Layer 3 of a small transformer language model trained on English Wikipedia (16 layers, counted from 0, width 64).
A neuron's activation on a vector x is SiLU(gate . x) times (in . x), where the dot is the dot product.

Input weights of the MLP neurons that the questions are about. A number n stands for n times 0.00091.
n7 gate: -211 -29 4 70 -127 -93 209 58 145 160 338 -38 148 -38 -12 -186 11 -26 -74 -42 -111 -19 187 167 -265 80 -73 -28 149 36 94 26 -109 167 43 -169 128 291 -24 120 209 -62 -203 22 -4 -129 -52 63 -178 18 199 77 105 -155 -191 -224 125 48 66 -17 71 -71 -311 -6
n8 gate: 396 5 -172 -50 -154 48 144 -43 236 44 13 -63 6 155 -1 119 -179 -317 -140 -86 199 233 83 -63 42 0 -80 -47 10 -24 -21 49 35 168 -114 7 74 -163 -99 145 -3 -140 46 -192 28 93 79 -179 -45 -25 -143 13 -6 127 -41 -1 96 -67 104 260 94 -26 165 105
n22 gate: -107 -252 -17 -125 -97 -46 1 91 107 -22 47 -283 57 238 4 -101 -127 16 1 30 121 367 95 -12 -79 102 149 -331 61 117 -88 5 -32 15 -218 -14 -66 -146 -93 -94 -82 -127 153 49 -34 97 155 192 -92 123 36 -81 154 86 26 -56 90 -200 23 37 -26 15 202 -74
n35 gate: 206 -247 -29 -184 -79 268 -45 63 9 204 -15 51 24 8 -16 -72 -262 36 34 -28 -195 -236 3 -7 83 79 122 109 -80 -87 -144 -135 -54 126 -47 35 5 -109 39 32 -151 -62 -35 161 -104 114 -71 36 -69 -175 -255 159 49 -221 -75 59 310 14 -65 52 110 -129 -165 -123
n46 gate: -59 -127 30 30 -113 -84 -79 138 58 81 -47 18 42 55 93 214 -32 -184 -113 -203 -54 -71 -121 48 18 -148 84 86 -233 -91 -44 -56 129 -99 -152 -36 62 13 -57 -320 169 -65 -11 -139 137 -10 151 60 152 -25 58 -125 -197 96 72 -122 -104 -35 47 186 98 -45 -195 -6
n60 gate: 33 -106 2 121 -148 76 8 -182 -29 -105 95 -66 135 100 -183 78 40 -11 83 352 -28 135 -11 217 -10 1 142 -63 -56 -47 -69 80 75 -17 -371 -180 252 -144 -64 167 -101 146 -167 3 41 -131 138 -13 109 307 197 99 12 -99 -149 -164 36 119 189 -84 -60 34 14 210
n63 gate: -84 -107 94 -227 -286 162 -29 -2 64 107 170 -222 -77 46 177 -119 -89 154 -303 -124 186 -81 23 -78 29 -242 -307 23 -55 -112 -157 163 87 204 -118 -5 -233 -4 -25 -40 28 -154 -68 -41 162 -50 238 -128 -161 -82 184 16 127 -118 254 24 68 132 -229 10 102 124 66 -102
n66 gate: 186 -40 -37 126 -234 111 256 -164 -32 -31 -152 -41 107 116 -35 217 44 -99 192 -66 39 -53 75 -107 -98 81 220 30 44 -291 -333 -53 44 79 145 -15 66 40 3 -359 72 -275 316 72 221 -7 -190 -74 256 217 -148 82 84 -70 -105 -31 44 -142 105 82 -103 -371 -89 241
n72 gate: 71 46 -126 123 -234 -6 35 118 -49 -63 190 -211 210 20 -143 -114 -29 94 -49 -173 -27 60 186 -154 109 -183 156 -35 118 13 85 -61 -266 -115 -112 -56 296 61 -8 -65 -59 -311 67 44 282 1 -166 -61 367 1 111 129 19 -130 16 -87 87 -33 39 164 5 0 -54 243
n80 gate: 73 8 -40 8 -44 -143 -71 217 157 131 41 8 29 -83 151 227 -258 -168 -19 -59 41 -18 -390 64 28 32 -69 38 -127 240 -69 -17 87 -20 -228 -17 33 15 -136 19 91 -10 -89 -175 -40 114 -63 33 -240 -197 11 40 -157 32 49 -223 -87 5 -120 -169 -90 139 139 102
n104 gate: 277 -14 -52 62 -213 -143 -292 100 54 105 203 -460 173 -73 -79 -149 31 48 -139 6 162 -17 34 -47 142 77 10 -8 2 -62 -6 -12 322 157 -123 -55 205 77 185 -234 29 -27 -62 -51 46 -46 -21 -97 -191 69 5 86 -13 -99 -103 -240 102 59 119 120 -162 -114 -146 27
n121 gate: 62 80 -17 58 -160 -79 186 129 297 44 216 -2 -143 -215 88 125 152 333 -68 130 -180 44 -14 -157 -77 304 114 189 106 133 -58 -48 -231 37 138 103 -6 66 -134 -46 170 -167 138 -45 5 -4 0 89 171 -100 -53 -141 55 -81 -175 -60 13 -194 62 73 41 -79 -219 -139
n131 gate: 306 -41 -6 113 -55 -128 42 -82 -165 181 119 10 -326 -146 8 -67 63 237 -33 225 -121 -160 136 -66 -154 -54 -140 -257 135 -123 -27 -111 16 -89 -41 138 -113 -161 283 -6 84 -94 -169 47 13 -103 -8 31 124 5 -42 213 78 21 86 -237 -119 -61 -101 -17 55 -101 -267 179
n134 gate: 130 1 -123 11 -1 16 21 108 96 181 47 -29 -129 -11 -126 69 241 35 -214 -254 -10 -81 65 -61 -196 79 -251 -184 473 -12 -329 234 35 155 340 198 4 12 -336 -97 24 -225 -42 -1 13 -135 141 -184 -46 70 72 13 -175 -335 44 171 -119 217 -2 -14 -259 -163 -94 -36
n136 gate: 78 -38 140 -22 -61 229 150 -220 -264 272 -54 -302 -172 -24 -33 -74 30 -62 -203 214 -15 207 133 22 -151 3 -39 -182 -91 104 -100 96 -63 10 -190 -62 7 -159 -89 -83 -234 -4 -17 -6 -206 -52 -100 183 -167 -95 197 -143 104 84 -23 -53 2 -53 185 107 -157 67 -9 22
n153 gate: -53 145 240 -185 112 5 -115 168 -82 -1 -22 14 -94 -411 -49 163 -12 -108 -1 -58 -113 41 21 102 111 -41 -212 77 63 -278 190 -234 -59 -129 -185 -91 195 30 17 -25 20 134 -114 232 29 -72 -65 141 165 52 272 169 -166 -65 -83 -244 -75 -178 42 32 -139 134 -66 46
n154 gate: 14 -94 89 135 -91 -38 -30 -73 84 -121 54 -109 120 -42 1 85 -109 -133 -20 -130 -197 -118 -219 -59 -39 56 -231 -62 -7 47 -134 -239 113 86 46 118 134 -171 18 -206 133 -56 -34 -11 112 -111 -87 -21 -177 -40 52 9 13 128 -71 -249 -153 78 162 181 145 -125 8 118
n161 gate: -64 -85 21 -55 -110 -258 71 144 -14 15 -249 209 116 -111 189 97 -233 177 -13 -119 -103 -216 -162 96 30 123 -226 -28 25 -127 -136 211 -110 -74 87 17 146 -112 -91 -215 -14 144 -107 -240 8 -153 -2 -9 -185 -54 -16 12 -199 70 13 202 120 90 114 -153 17 -44 -54 26
n162 gate: 121 -150 -14 135 -62 86 78 43 -97 225 -11 84 -83 -87 -162 197 138 -107 46 -74 -323 -183 110 -120 -20 37 -170 -110 -27 -41 14 53 69 -148 -91 68 83 -64 261 -143 241 -16 99 -58 154 262 177 203 80 -21 -277 -139 -56 0 4 -59 -127 105 32 76 140 167 108 -106
n166 gate: -208 -22 -2 -46 10 -74 182 27 8 6 -31 -159 -111 -69 -308 -99 -285 289 -162 -153 -181 -38 -147 65 -20 -44 -56 21 92 221 -63 5 163 -79 -159 174 -336 151 215 -145 83 33 312 -173 -8 24 107 119 -119 -105 12 53 61 -89 83 45 3 -123 92 118 -158 67 200 17
n169 gate: 28 -214 144 -33 149 -12 223 68 1 24 45 97 -39 -24 -7 5 207 149 228 145 90 134 -102 -94 -206 -38 98 -193 30 135 100 238 -58 -89 -30 65 -173 69 96 -34 99 -69 -244 -10 -4 117 234 -125 138 -169 -149 -190 88 -84 -117 -66 -78 30 50 -61 -90 -15 -177 33
n173 gate: 28 -133 -115 -238 -106 118 -29 71 45 -103 186 99 141 71 -133 -73 -200 159 157 -139 27 -84 54 71 -153 97 49 -45 62 117 -7 104 147 138 -132 234 133 -238 -187 -25 86 59 30 92 -221 88 -155 17 -28 22 252 -92 80 43 32 -5 91 98 151 -69 -33 42 65 -57
n182 gate: -91 -95 126 167 -96 76 -122 21 84 -239 56 -93 57 -175 -67 34 215 -179 -74 -3 21 80 47 -14 -337 7 88 187 43 84 50 70 135 86 49 -58 -128 -6 115 -229 -38 81 -69 171 -65 142 -18 97 -102 -186 36 -103 -27 58 -211 -164 -57 103 -22 8 -124 143 26 -117
n184 gate: -128 -1 349 -115 -352 186 14 -89 60 -152 77 -155 -113 -395 -35 49 182 44 24 179 -143 -15 114 93 -229 167 199 -142 36 -142 -76 111 -161 58 60 144 129 289 -114 -173 151 -151 84 69 -126 -87 -205 -60 202 14 -129 68 114 -215 -1 -34 151 -107 4 -166 -190 -271 -81 87
n7 in: -61 141 -8 52 -50 28 53 -27 -52 33 63 16 -169 -133 -91 30 -115 -80 -50 -97 -73 -7 146 49 -88 107 90 14 24 5 78 97 -105 -238 -15 -15 -105 28 -55 -9 180 324 103 53 -15 -87 -272 -100 -135 57 -145 -80 160 -96 104 -119 208 42 -48 -153 -99 229 99 -8
n8 in: 159 166 -103 104 -131 -28 -103 -398 -21 -34 -94 -70 63 147 -39 152 67 -37 -144 -136 6 -159 -44 36 -21 -67 -212 -10 -37 -18 -145 -149 149 -38 -83 149 126 -13 -5 -134 -162 -169 -181 -119 -118 -75 11 37 98 198 -11 108 122 5 -2 -126 13 193 224 28 -58 113 -17 90
n22 in: 207 -99 -18 210 40 174 104 28 30 -69 41 -20 -257 7 -18 39 83 -44 -1 -36 131 1 114 -122 -1 -142 -5 38 142 -145 -209 37 -90 -8 -21 -57 75 1 -62 -158 -1 -111 50 128 9 -238 -178 11 -34 -106 33 -195 92 19 45 -70 21 135 -6 46 158 105 -37 -4
n35 in: -96 107 46 140 -35 5 120 -42 203 -51 105 120 -8 -260 66 -52 -72 117 72 81 80 -108 38 -20 109 139 -46 86 131 -113 -198 49 69 28 118 131 129 218 81 47 91 -14 -130 94 -38 -13 27 -137 -29 51 -140 -115 43 -25 20 43 -18 157 -56 -9 -59 169 144 174
n46 in: -27 14 -41 80 -85 -190 21 -128 -104 -47 -116 18 -146 -16 -14 -190 46 -44 -70 -22 -9 -121 11 13 -37 -48 20 66 18 10 116 137 -266 -8 8 -173 55 -43 59 107 -162 118 -19 65 83 54 85 45 -65 -21 98 106 80 30 36 -129 61 -152 49 -7 -66 39 -162 146
n60 in: 59 132 -9 -224 -68 32 -87 -63 -78 -122 174 -149 104 102 47 23 -73 17 -126 -43 170 -70 129 136 13 -155 -89 63 145 84 -34 159 -52 81 67 -114 -122 20 154 -43 84 -247 71 -207 -102 139 115 -187 -98 -162 61 -144 -14 -226 37 -115 -233 -188 -67 134 66 -100 50 12
n63 in: 44 165 44 161 -316 44 240 -124 -55 64 73 -108 1 -83 270 -129 161 -30 -78 -145 -60 -225 -6 -188 11 18 -229 -49 5 -15 -46 49 26 106 67 -126 15 0 -13 -73 29 66 74 163 73 -118 25 -244 -252 -194 37 -7 8 19 27 -168 13 126 27 90 4 -169 58 104
n66 in: -184 254 65 -34 -71 -28 50 53 -116 194 -33 -47 232 -230 185 -6 86 -264 158 -20 151 143 72 -210 -2 70 130 144 -117 53 -257 -24 30 36 -194 178 270 198 201 -25 -155 -48 122 62 -63 151 -138 -50 -70 70 -34 -53 -18 63 309 57 -91 120 20 -4 289 91 83 -126
n72 in: -81 160 116 259 45 -12 184 157 -82 43 -80 -74 -69 52 58 120 -85 -68 102 -148 178 262 -8 -178 -86 4 -277 -17 -26 -10 -53 -6 -106 36 27 -82 -144 -35 27 -188 83 55 -163 -329 -39 -11 -18 23 -217 -158 -13 38 -24 121 -232 -44 71 -197 175 34 3 -6 -97 -200
n80 in: -44 -99 18 -184 27 207 36 35 153 241 -134 5 24 120 -111 -88 -249 147 166 -7 57 10 84 2 -27 92 135 -63 -38 -148 36 -110 84 -13 -20 -13 -107 15 -229 44 95 81 1 1 67 14 -188 119 -63 61 14 29 -90 -78 99 109 -56 2 76 78 67 119 -2 132
n104 in: 97 19 47 178 -3 -58 123 -34 88 31 -39 -23 -30 -31 57 -91 -121 -40 94 69 102 150 -104 -7 -28 -202 -40 23 -23 5 122 94 181 181 -46 298 25 -81 -8 83 211 1 -58 -100 33 37 66 -142 -61 -24 -144 157 49 -122 -67 147 16 -71 71 80 127 160 -30 17
n121 in: 172 -4 -252 301 31 -2 -110 -139 -75 51 -2 34 -18 -118 -126 -171 190 248 86 -106 128 -157 -57 -171 114 -12 30 -70 136 -14 -194 -44 -31 36 121 -90 -32 -1 -17 -31 34 -74 90 207 76 -11 -142 -101 288 135 61 38 15 -88 46 -71 100 47 -191 -201 180 -160 -60 59
n131 in: -77 -3 -125 -140 76 -191 155 12 116 312 -109 8 -194 19 -12 -247 47 82 129 -60 -123 61 -49 167 71 7 28 85 42 122 0 -205 98 -147 55 21 181 -236 98 70 -125 116 -127 105 33 153 -33 36 132 74 92 66 -60 -57 -1 -70 -155 316 22 42 -76 72 -68 112
n134 in: 108 -62 200 -33 -68 -15 -28 -21 228 60 159 -153 -19 68 48 -240 72 265 -10 -59 -190 -53 -167 -4 -29 73 119 252 -3 -131 79 33 -76 93 42 174 -112 34 101 194 -89 4 -274 -11 -115 77 153 -42 -163 -84 163 86 33 93 -156 53 215 68 -115 9 -91 0 -44 -326
n136 in: 101 182 95 -11 69 39 -54 14 -55 -197 -200 99 48 46 140 98 -9 -65 -215 81 -23 -155 -24 -83 29 -8 82 -52 -61 -166 66 -137 19 115 -239 -19 -82 45 -47 59 -10 168 125 -179 -33 -47 -65 -26 153 -66 -55 109 -167 134 -46 -12 51 -16 85 98 26 129 4 -66
n153 in: -86 19 169 101 2 -264 166 -32 -72 -249 29 -58 71 75 -130 181 47 19 126 186 -79 6 -76 -10 -29 -26 -49 52 146 9 -109 -70 116 100 -4 -116 -38 85 -71 -74 151 -91 20 113 7 194 142 -84 58 246 168 -78 144 4 -207 -222 -138 -47 78 92 37 41 180 64
n154 in: 8 72 148 42 -83 6 -36 -159 -202 35 -257 116 -105 22 172 -85 -15 66 101 21 111 13 -218 70 8 -102 18 5 -201 87 -20 -8 -42 -97 176 232 246 128 -120 213 80 14 -22 -110 -63 -112 -50 -11 105 -179 -207 -126 27 71 -154 -4 0 43 157 0 -113 -148 48 -88
n161 in: 70 -40 215 -33 96 -63 53 93 -8 -142 89 -45 51 -9 2 -182 88 -77 -163 -58 -78 95 16 92 -125 -123 66 -92 -142 32 211 95 -175 -34 34 222 -113 -14 80 8 -111 -102 52 34 13 28 -32 67 36 -68 136 -141 -26 -2 41 109 175 65 -54 143 -10 -215 -58 -210
n162 in: -107 123 19 150 -196 134 138 -93 17 138 2 61 52 56 -111 -32 2 99 -30 -272 27 -56 -3 0 66 246 77 -128 -8 -41 -39 -50 66 -135 -1 94 -56 -257 37 -6 174 -89 -103 -47 -47 66 0 -18 -278 100 201 11 25 -20 42 146 24 60 -10 -94 49 -172 17 12
n166 in: -16 65 103 -164 110 243 29 -122 198 148 1 47 -43 67 13 -142 90 44 -53 -210 -38 -28 -70 -11 43 -13 211 -82 17 -137 242 153 -38 203 -133 118 -183 -233 -157 -90 182 2 58 -157 113 106 -98 -2 129 -91 -43 -11 -66 7 118 1 47 64 -163 80 -193 -92 213 81
n169 in: -94 -143 -42 -97 76 -82 100 65 293 -127 6 94 27 -28 190 -105 -95 40 63 -136 -105 -13 -72 132 237 165 83 129 -107 -117 -136 -66 75 -84 -44 83 -24 -20 88 -60 111 23 -168 44 61 -144 61 84 24 -138 -77 316 -169 12 188 17 -113 126 96 -147 -6 -82 -48 47
n173 in: 157 -308 13 58 10 -69 194 157 -67 -54 226 -18 7 13 169 0 -31 114 55 -55 40 -72 -19 56 -173 33 96 -29 -135 19 -49 -222 7 -85 -6 171 53 -71 5 -249 147 114 -171 46 -5 -18 61 -238 106 76 38 83 100 -79 37 -220 -317 46 119 -65 140 -34 -57 67
n182 in: -13 35 60 17 -53 25 84 -102 -48 69 153 -119 72 10 345 -72 -84 -3 87 -183 118 99 -90 -79 -3 -107 40 -69 -117 250 -112 -50 30 -212 127 -13 52 -175 154 48 -86 -53 -179 74 -272 131 -315 -7 -166 -40 -90 105 -17 -11 135 -179 103 -86 -132 -46 -99 -77 -3 58
n184 in: 68 304 141 63 -326 -168 80 -173 -282 -19 95 49 46 -73 -26 30 -20 91 -61 -69 -28 58 -255 -102 -115 -29 64 -64 103 -119 -107 110 18 -95 196 141 385 -162 -99 -105 -181 -12 110 -76 -136 -226 -179 -38 -88 -77 -24 -43 61 -69 33 25 87 -124 -2 125 -266 -26 -172 324

Each question shows a token from some text and the vector x that enters the MLP there. A number n stands for n times 0.0087.

",": -111 34 123 112 20 -208 -19 66 -87 -51 67 185 -210 98 119 4 -57 -10 -24 -29 -5 8 -109 203 49 -60 -74 30 -8 -37 188 29 -81 -65 73 -69 -18 170 33 -12 -23 150 135 53 1 97 216 88 -55 -73 -63 -86 -30 239 37 11 33 15 -81 83 135 201 -28 -11
Which neuron fires most, and how strongly? n46, at about 0.94

"nic": -75 21 -48 -22 31 15 66 -24 -58 -25 -48 91 -116 -9 -97 -144 138 41 49 26 54 -6 -149 -91 170 116 91 184 -70 -105 62 34 -28 -33 128 -86 128 -138 -156 23 57 -75 140 -47 92 81 -75 -21 86 -10 -180 1 -50 314 53 189 83 0 -49 4 -15 137 -86 39
Which three neurons fire most, strongest first? n60, n121, n173

" |": -61 30 39 166 3 -14 16 -32 64 -40 -33 75 -247 172 -192 -12 -30 -5 199 -92 100 -62 -7 -56 120 1 7 -64 -18 73 -49 -42 24 -97 -68 63 -99 21 -38 -33 64 197 -26 -96 -57 83 -62 -60 26 4 96 -2 -21 -174 50 -72 -98 67 -187 -42 49 -16 114 95
The neuron with the highest activation: n166

"\n\n": -13 10 89 70 71 -76 70 -43 24 33 -90 23 72 198 -35 -11 66 -20 144 -50 -152 93 -181 183 15 -28 -5 -36 -83 -27 48 -123 -221 -20 -40 79 125 85 -16 93 85 -112 -261 -23 -66 136 19 -137 105 -90 -12 -64 -44 -138 21 -128 150 -139 -26 -116 39 -196 64 29
The neuron with the highest activation: n169

" to": -191 43 162 0 92 -29 41 84 153 -55 66 21 2 -100 -43 27 93 -39 62 134 125 -132 33 239 -86 -146 -29 36 67 107 187 41 41 89 91 107 -48 -101 -81 -43 -35 -114 -225 -29 -28 38 87 -14 -32 -62 96 -111 11 -104 -70 -6 140 88 -93 71 56 -80 27 -144
The neuron with the highest activation: n134

" and": -26 102 107 96 100 0 140 -12 -66 -135 0 229 -117 -158 -14 -17 -15 -113 76 -81 -94 30 -109 232 -17 -18 -63 60 -59 -60 17 -100 -326 7 77 99 -70 51 -18 -148 11 -80 61 -89 21 2 -23 181 38 -36 82 -60 63 104 -37 -26 124 -23 -108 -12 7 -102 -75 62
The two highest activations, in order: n161, n184

" 30": -11 -11 -28 103 180 92 -147 -38 -96 -93 12 57 33 156 84 -46 107 -93 -55 -42 28 -113 -36 107 177 -157 -40 153 -46 57 -17 -39 24 -57 31 98 -157 -65 3 297 11 18 22 5 -30 -70 42 -249 -71 18 -90 38 139 -43 -87 -44 -3 -98 -52 -273 15 -139 98 9
The two highest activations, in order: n184, n66

" 1999": -8 71 -181 -6 38 -77 -65 -147 41 -72 -71 207 117 234 85 -96 0 -172 54 -151 13 -45 -41 147 -12 -7 -27 45 -85 40 -48 -23 95 -8 -44 -16 19 -143 -265 -138 6 116 -24 -72 -66 54 53 -82 -167 -50 217 -126 54 -11 153 -123 -83 -21 -26 -69 112 74 114 11
Which neuron fires most, and how strongly? n173, at about 1.2

"t": -189 179 -59 46 -78 122 -5 -29 104 205 77 111 -93 -2 128 -128 -65 -26 1 70 56 58 -89 -5 141 160 -48 141 -78 109 47 66 -29 59 85 12 9 -48 24 119 -136 0 -150 -53 -90 -17 -96 -145 59 -12 -76 -26 78 -48 -115 227 -127 128 23 69 27 -143 10 -30
Which three neurons fire most, strongest first? n35, n153, n22

" Li": 10 34 -8 44 70 80 76 -6 -55 -155 90 52 27 72 174 22 -12 -43 28 -39 49 146 -42 -41 -34 21 -21 -106 -86 61 214 -97 -168 10 193 -175 -40 -19 -89 -31 -30 128 -20 -116 111 -107 4 163 129 2 119 -274 106 -51 5 247 -141 65 -21 77 17 -109 -34 -14
Which neuron fires most, and how strongly? n35, at about 0.26

" Gra": 30 27 50 8 79 126 71 197 75 -156 73 133 -45 216 20 -72 89 63 51 -76 53 63 82 6 -49 16 29 -38 -227 -140 119 -102 -23 28 115 -65 -147 -38 125 93 38 -37 -56 -175 122 -38 34 139 7 -84 -98 -100 44 229 -35 269 -133 76 -30 20 -4 108 -71 1
Which neuron fires most, and how strongly? n169, at about 0.65

"Ph": -109 107 22 -111 167 -217 -16 -15 -79 -129 -33 25 130 51 -30 78 -14 -14 -3 -59 179 43 36 -68 114 6 104 20 -93 -134 56 -17 -190 58 158 61 81 -100 32 15 142 -57 238 -95 -8 -28 16 -80 239 -74 -94 -169 51 68 -88 190 18 -104 -2 68 11 -212 38 134
Which neuron fires most, and how strongly? n134, at about 0.42

" Inter": -15 -23 -47 12 184 147 -32 -89 -18 18 29 3 37 297 -19 12 -145 43 48 100 137 -6 -19 -3 22 -146 74 57 -229 -83 150 -57 76 107 -11 39 81 -16 -117 8 -68 -207 -76 27 97 -46 -88 73 159 55 145 -21 99 -127 27 138 -131 -49 -116 173 -66 -6 -48 -96
The neuron with the highest activation: n7

"ev": 98 -3 -70 -63 -79 -92 80 13 47 106 -34 192 14 36 139 -52 -65 20 57 112 -23 -58 54 -1 147 174 115 148 -55 -7 92 -29 19 -38 84 -16 -73 75 -79 121 2 164 49 28 -139 38 27 32 -105 -75 -186 -191 123 299 125 227 -7 57 -6 -88 79 30 40 99
The neuron with the highest activation: n35

"iba": 192 76 -31 25 155 110 53 52 20 -22 182 -36 151 163 -131 7 71 -7 -34 91 52 21 -34 -116 251 -63 87 28 -11 67 69 -67 143 -31 149 90 -14 24 -4 -63 31 -39 -144 52 134 47 108 -79 -202 -63 -220 -29 25 207 124 213 -31 30 -74 55 75 66 -12 55
The two highest activations, in order: n104, n7

" he": 70 30 24 104 27 -6 137 134 -144 -117 136 49 122 148 -52 -40 42 85 22 -190 44 18 54 20 -19 14 -47 40 44 89 96 -137 -316 -8 124 117 -133 -62 7 94 21 108 -10 4 61 43 3 -55 111 -59 213 -221 186 116 -147 66 79 55 21 -30 155 -179 -114 -22
Which three neurons fire most, strongest first? n72, n121, n173

" face": 65 -14 -45 16 79 63 58 1 -30 -11 -54 -40 129 377 -130 -113 7 -155 -24 64 104 -37 14 183 1 86 46 32 5 -46 168 -80 165 36 -86 44 3 95 21 -16 -101 37 -56 127 121 124 -128 -80 -243 24 9 26 76 -168 -9 93 17 -17 -57 -29 75 26 -87 -188
The two highest activations, in order: n104, n184

"=": 24 55 44 59 77 187 22 -67 -8 -106 -21 -85 9 279 -47 57 46 -57 2 24 13 -33 122 -100 79 -122 83 -23 -84 73 -4 -113 -170 52 37 -75 130 133 -17 282 -29 -202 -45 -1 -44 103 -9 233 30 33 49 -148 30 -222 -253 -56 -164 58 16 -11 103 21 155 -49
The two highest activations, in order: n60, n184

" down": -60 21 93 104 -33 37 16 -137 142 11 -30 78 1 266 91 -2 137 -203 -92 102 134 20 72 177 -22 52 78 1 71 -169 110 -80 71 -21 -119 111 66 65 162 87 -15 -39 87 100 133 -24 23 -165 -16 121 61 -4 27 -205 -39 123 34 110 -71 -16 86 -7 118 -145
Which three neurons fire most, strongest first? n66, n8, n72

" Pul": -24 56 -99 -107 8 1 -31 157 -14 -105 48 50 60 129 44 35 84 66 67 66 210 -60 -31 -116 64 22 83 39 -133 -92 263 -116 42 19 58 -9 -151 52 38 -53 86 7 -76 -16 25 5 106 37 -56 -160 -82 6 2 51 21 337 -95 -119 -57 -132 23 7 40 17
The neuron with the highest activation: n169

" new": -169 22 -137 51 159 23 -22 33 -60 26 -18 30 -34 113 -237 -136 -9 -31 -4 25 0 -14 -18 276 125 5 128 148 -92 -4 20 -19 56 59 -131 63 -91 59 20 -82 -15 -110 33 185 -5 63 81 13 125 12 63 78 -15 -19 19 160 -41 -87 -89 -34 -22 -81 155 -27
Which three neurons fire most, strongest first? n166, n184, n63

"oe": 46 72 -10 108 5 -7 36 121 18 73 83 51 43 98 -167 -100 68 -116 67 23 57 35 -39 -41 170 155 69 170 81 -40 126 0 158 -38 79 37 160 -21 -103 -44 -24 70 -27 -73 161 62 65 -20 -65 32 -77 103 -36 -58 -103 205 47 25 -48 184 228 -60 -4 -60
Which neuron fires most, and how strongly? n104, at about 1

"onic": 68 141 -113 83 117 -86 -63 46 -56 64 -35 -8 -62 69 -171 -100 135 54 -21 -19 92 12 -134 -63 101 165 25 63 -43 -105 6 74 27 48 106 5 -30 -85 -157 -240 11 -115 202 14 80 109 27 -12 82 134 28 -91 -111 179 102 227 66 -35 -54 151 166 13 -26 43
Which three neurons fire most, strongest first? n121, n66, n182

" 1993": 55 45 -143 64 44 32 -28 -123 11 -161 -57 154 223 194 94 -130 90 -86 76 -184 -19 -91 -7 161 -12 -104 -60 11 -104 28 46 -97 123 -22 -21 -86 72 -76 -255 -100 70 29 21 -26 11 40 80 -125 -210 -34 175 -26 131 77 98 -144 -46 21 -10 -56 118 56 132 -8
The neuron with the highest activation: n173

" in": -82 219 248 -53 81 24 -29 -50 132 -79 72 90 -70 94 107 -45 54 9 -129 125 5 -3 42 284 36 -73 12 26 -56 -16 157 -94 8 4 58 -3 272 54 15 -2 20 -145 38 54 -67 -3 139 25 7 32 60 -21 88 -108 -34 -143 114 50 -83 -56 18 14 -73 -62
Which three neurons fire most, strongest first? n153, n60, n184

" 50": -100 -79 -62 28 179 37 -85 16 -1 -106 -81 10 -29 277 -28 -60 13 -70 -35 -19 77 -79 -45 134 134 -53 -10 143 -52 123 -58 49 172 -22 -36 -66 -101 -56 -116 128 111 45 -7 -41 -40 -33 183 -95 -114 -144 30 -144 -56 205 -148 -30 -132 -122 -77 -95 55 -8 162 80
The neuron with the highest activation: n66

" from": -281 76 145 41 51 9 57 -75 -6 -74 36 101 123 33 -80 39 265 -12 -33 175 22 -48 90 176 -79 9 -61 42 18 56 -11 113 -56 5 23 -104 -55 59 -36 -68 30 41 131 -147 165 75 202 56 -16 -10 -62 64 50 -330 27 -34 24 78 -104 -85 -44 -90 72 1
The neuron with the highest activation: n60

"isted": -51 5 -50 120 50 176 -7 22 -71 193 9 54 109 86 28 -95 140 -94 -68 -103 -28 31 239 151 132 114 -93 68 -4 -129 -20 -112 -90 -81 -137 35 -84 -149 101 131 -16 33 -35 57 -7 102 117 -92 41 130 20 130 -22 104 0 65 199 22 -130 65 84 35 47 -43
Which neuron fires most, and how strongly? n162, at about 1

" his": -92 -60 -75 79 78 27 75 19 -33 -21 2 4 15 42 -241 3 75 155 -37 37 138 -136 14 250 -58 -11 44 114 -75 15 120 -43 -124 -20 12 30 7 -23 61 -160 10 94 50 -86 72 47 135 112 169 -60 86 69 212 -33 -156 3 40 104 -32 -110 23 -133 143 -174
The neuron with the highest activation: n166

"no": 199 -39 93 129 157 66 28 70 20 -122 100 53 80 242 -181 -15 39 -119 32 -72 148 179 -26 7 88 132 81 127 -53 120 28 9 106 -57 46 110 98 -60 -73 -7 -34 -87 -61 -139 86 19 49 -2 -91 55 -23 -85 39 275 -76 108 -1 125 7 122 87 12 -79 32
The neuron with the highest activation: n8

" two": -67 -30 4 134 367 10 72 -60 -95 1 -179 7 97 137 -205 -144 14 -85 -43 47 82 -28 -1 217 76 15 -47 -2 53 112 -46 -7 98 -30 -79 56 -121 -30 28 53 -79 78 259 -42 5 10 49 -55 43 -138 37 60 153 98 -69 134 -28 -46 -24 -40 -4 -158 75 -105
Which three neurons fire most, strongest first? n166, n184, n63

"ska": 128 -48 -19 -77 -39 75 16 97 -44 25 174 203 -144 110 30 -56 201 -84 -35 14 -81 5 -102 -83 122 -53 -25 25 -48 111 118 -73 -37 10 162 -97 119 -45 -80 -92 28 11 -134 12 196 -7 167 -245 -80 -205 -54 -52 3 141 77 133 -72 74 -84 -144 143 48 49 43
The neuron with the highest activation: n63

".": -126 -87 190 146 -155 -86 17 -161 31 -72 3 -22 75 58 -29 -221 38 -87 53 83 -72 34 29 112 31 -29 100 17 -230 43 36 -37 -112 -13 -21 62 159 17 25 -83 -15 101 37 -158 -101 -10 -153 9 -95 -95 99 -179 -80 105 -107 -157 160 73 -30 -67 69 -49 -38 -124
The two highest activations, in order: n154, n182

"rat": -9 52 -35 14 -108 -186 62 -61 47 -88 86 42 239 49 -72 -75 -117 -11 -6 36 103 -15 -36 -77 310 201 18 51 -53 -97 -55 69 -51 -53 66 -71 58 11 -210 -16 -11 85 -76 179 -106 74 -117 -79 -241 0 162 -248 46 -73 12 -42 75 148 6 -128 -10 -40 9 29
The neuron with the highest activation: n7

" 2015": 11 87 -66 33 -36 -15 -17 -147 37 -149 -130 130 239 219 97 -140 -20 -185 68 -66 44 -5 -46 185 -12 -131 -84 40 -13 -15 -6 -77 85 -44 -53 59 84 -19 -222 -71 -20 88 -57 17 -72 32 22 -88 -138 57 91 -103 118 -103 197 -10 -80 -112 -4 -23 94 111 215 -37
Which neuron fires most, and how strongly? n8, at about 0.96

" of": -230 181 185 -5 191 154 -4 36 29 -40 -32 57 -100 -114 1 48 -102 -37 -44 69 128 9 -145 198 -4 86 49 80 -128 -66 41 69 -29 -8 48 -154 -35 -87 -133 -14 -23 -96 -4 -58 -122 73 171 71 -73 -90 -211 -68 -8 -77 36 -51 34 25 -62 -110 -52 211 -42 -93
The neuron with the highest activation: n173

" sl": -182 160 53 -111 192 -25 30 34 106 -16 43 -66 211 -30 -32 -58 -2 -67 68 227 114 -16 68 42 154 -79 20 -22 5 -182 108 79 -58 29 11 11 -262 -16 9 109 131 -49 151 10 121 -40 -158 -77 -191 -135 -54 -102 48 -154 -159 114 -69 -39 -39 66 63 33 -2 -11
The two highest activations, in order: n173, n131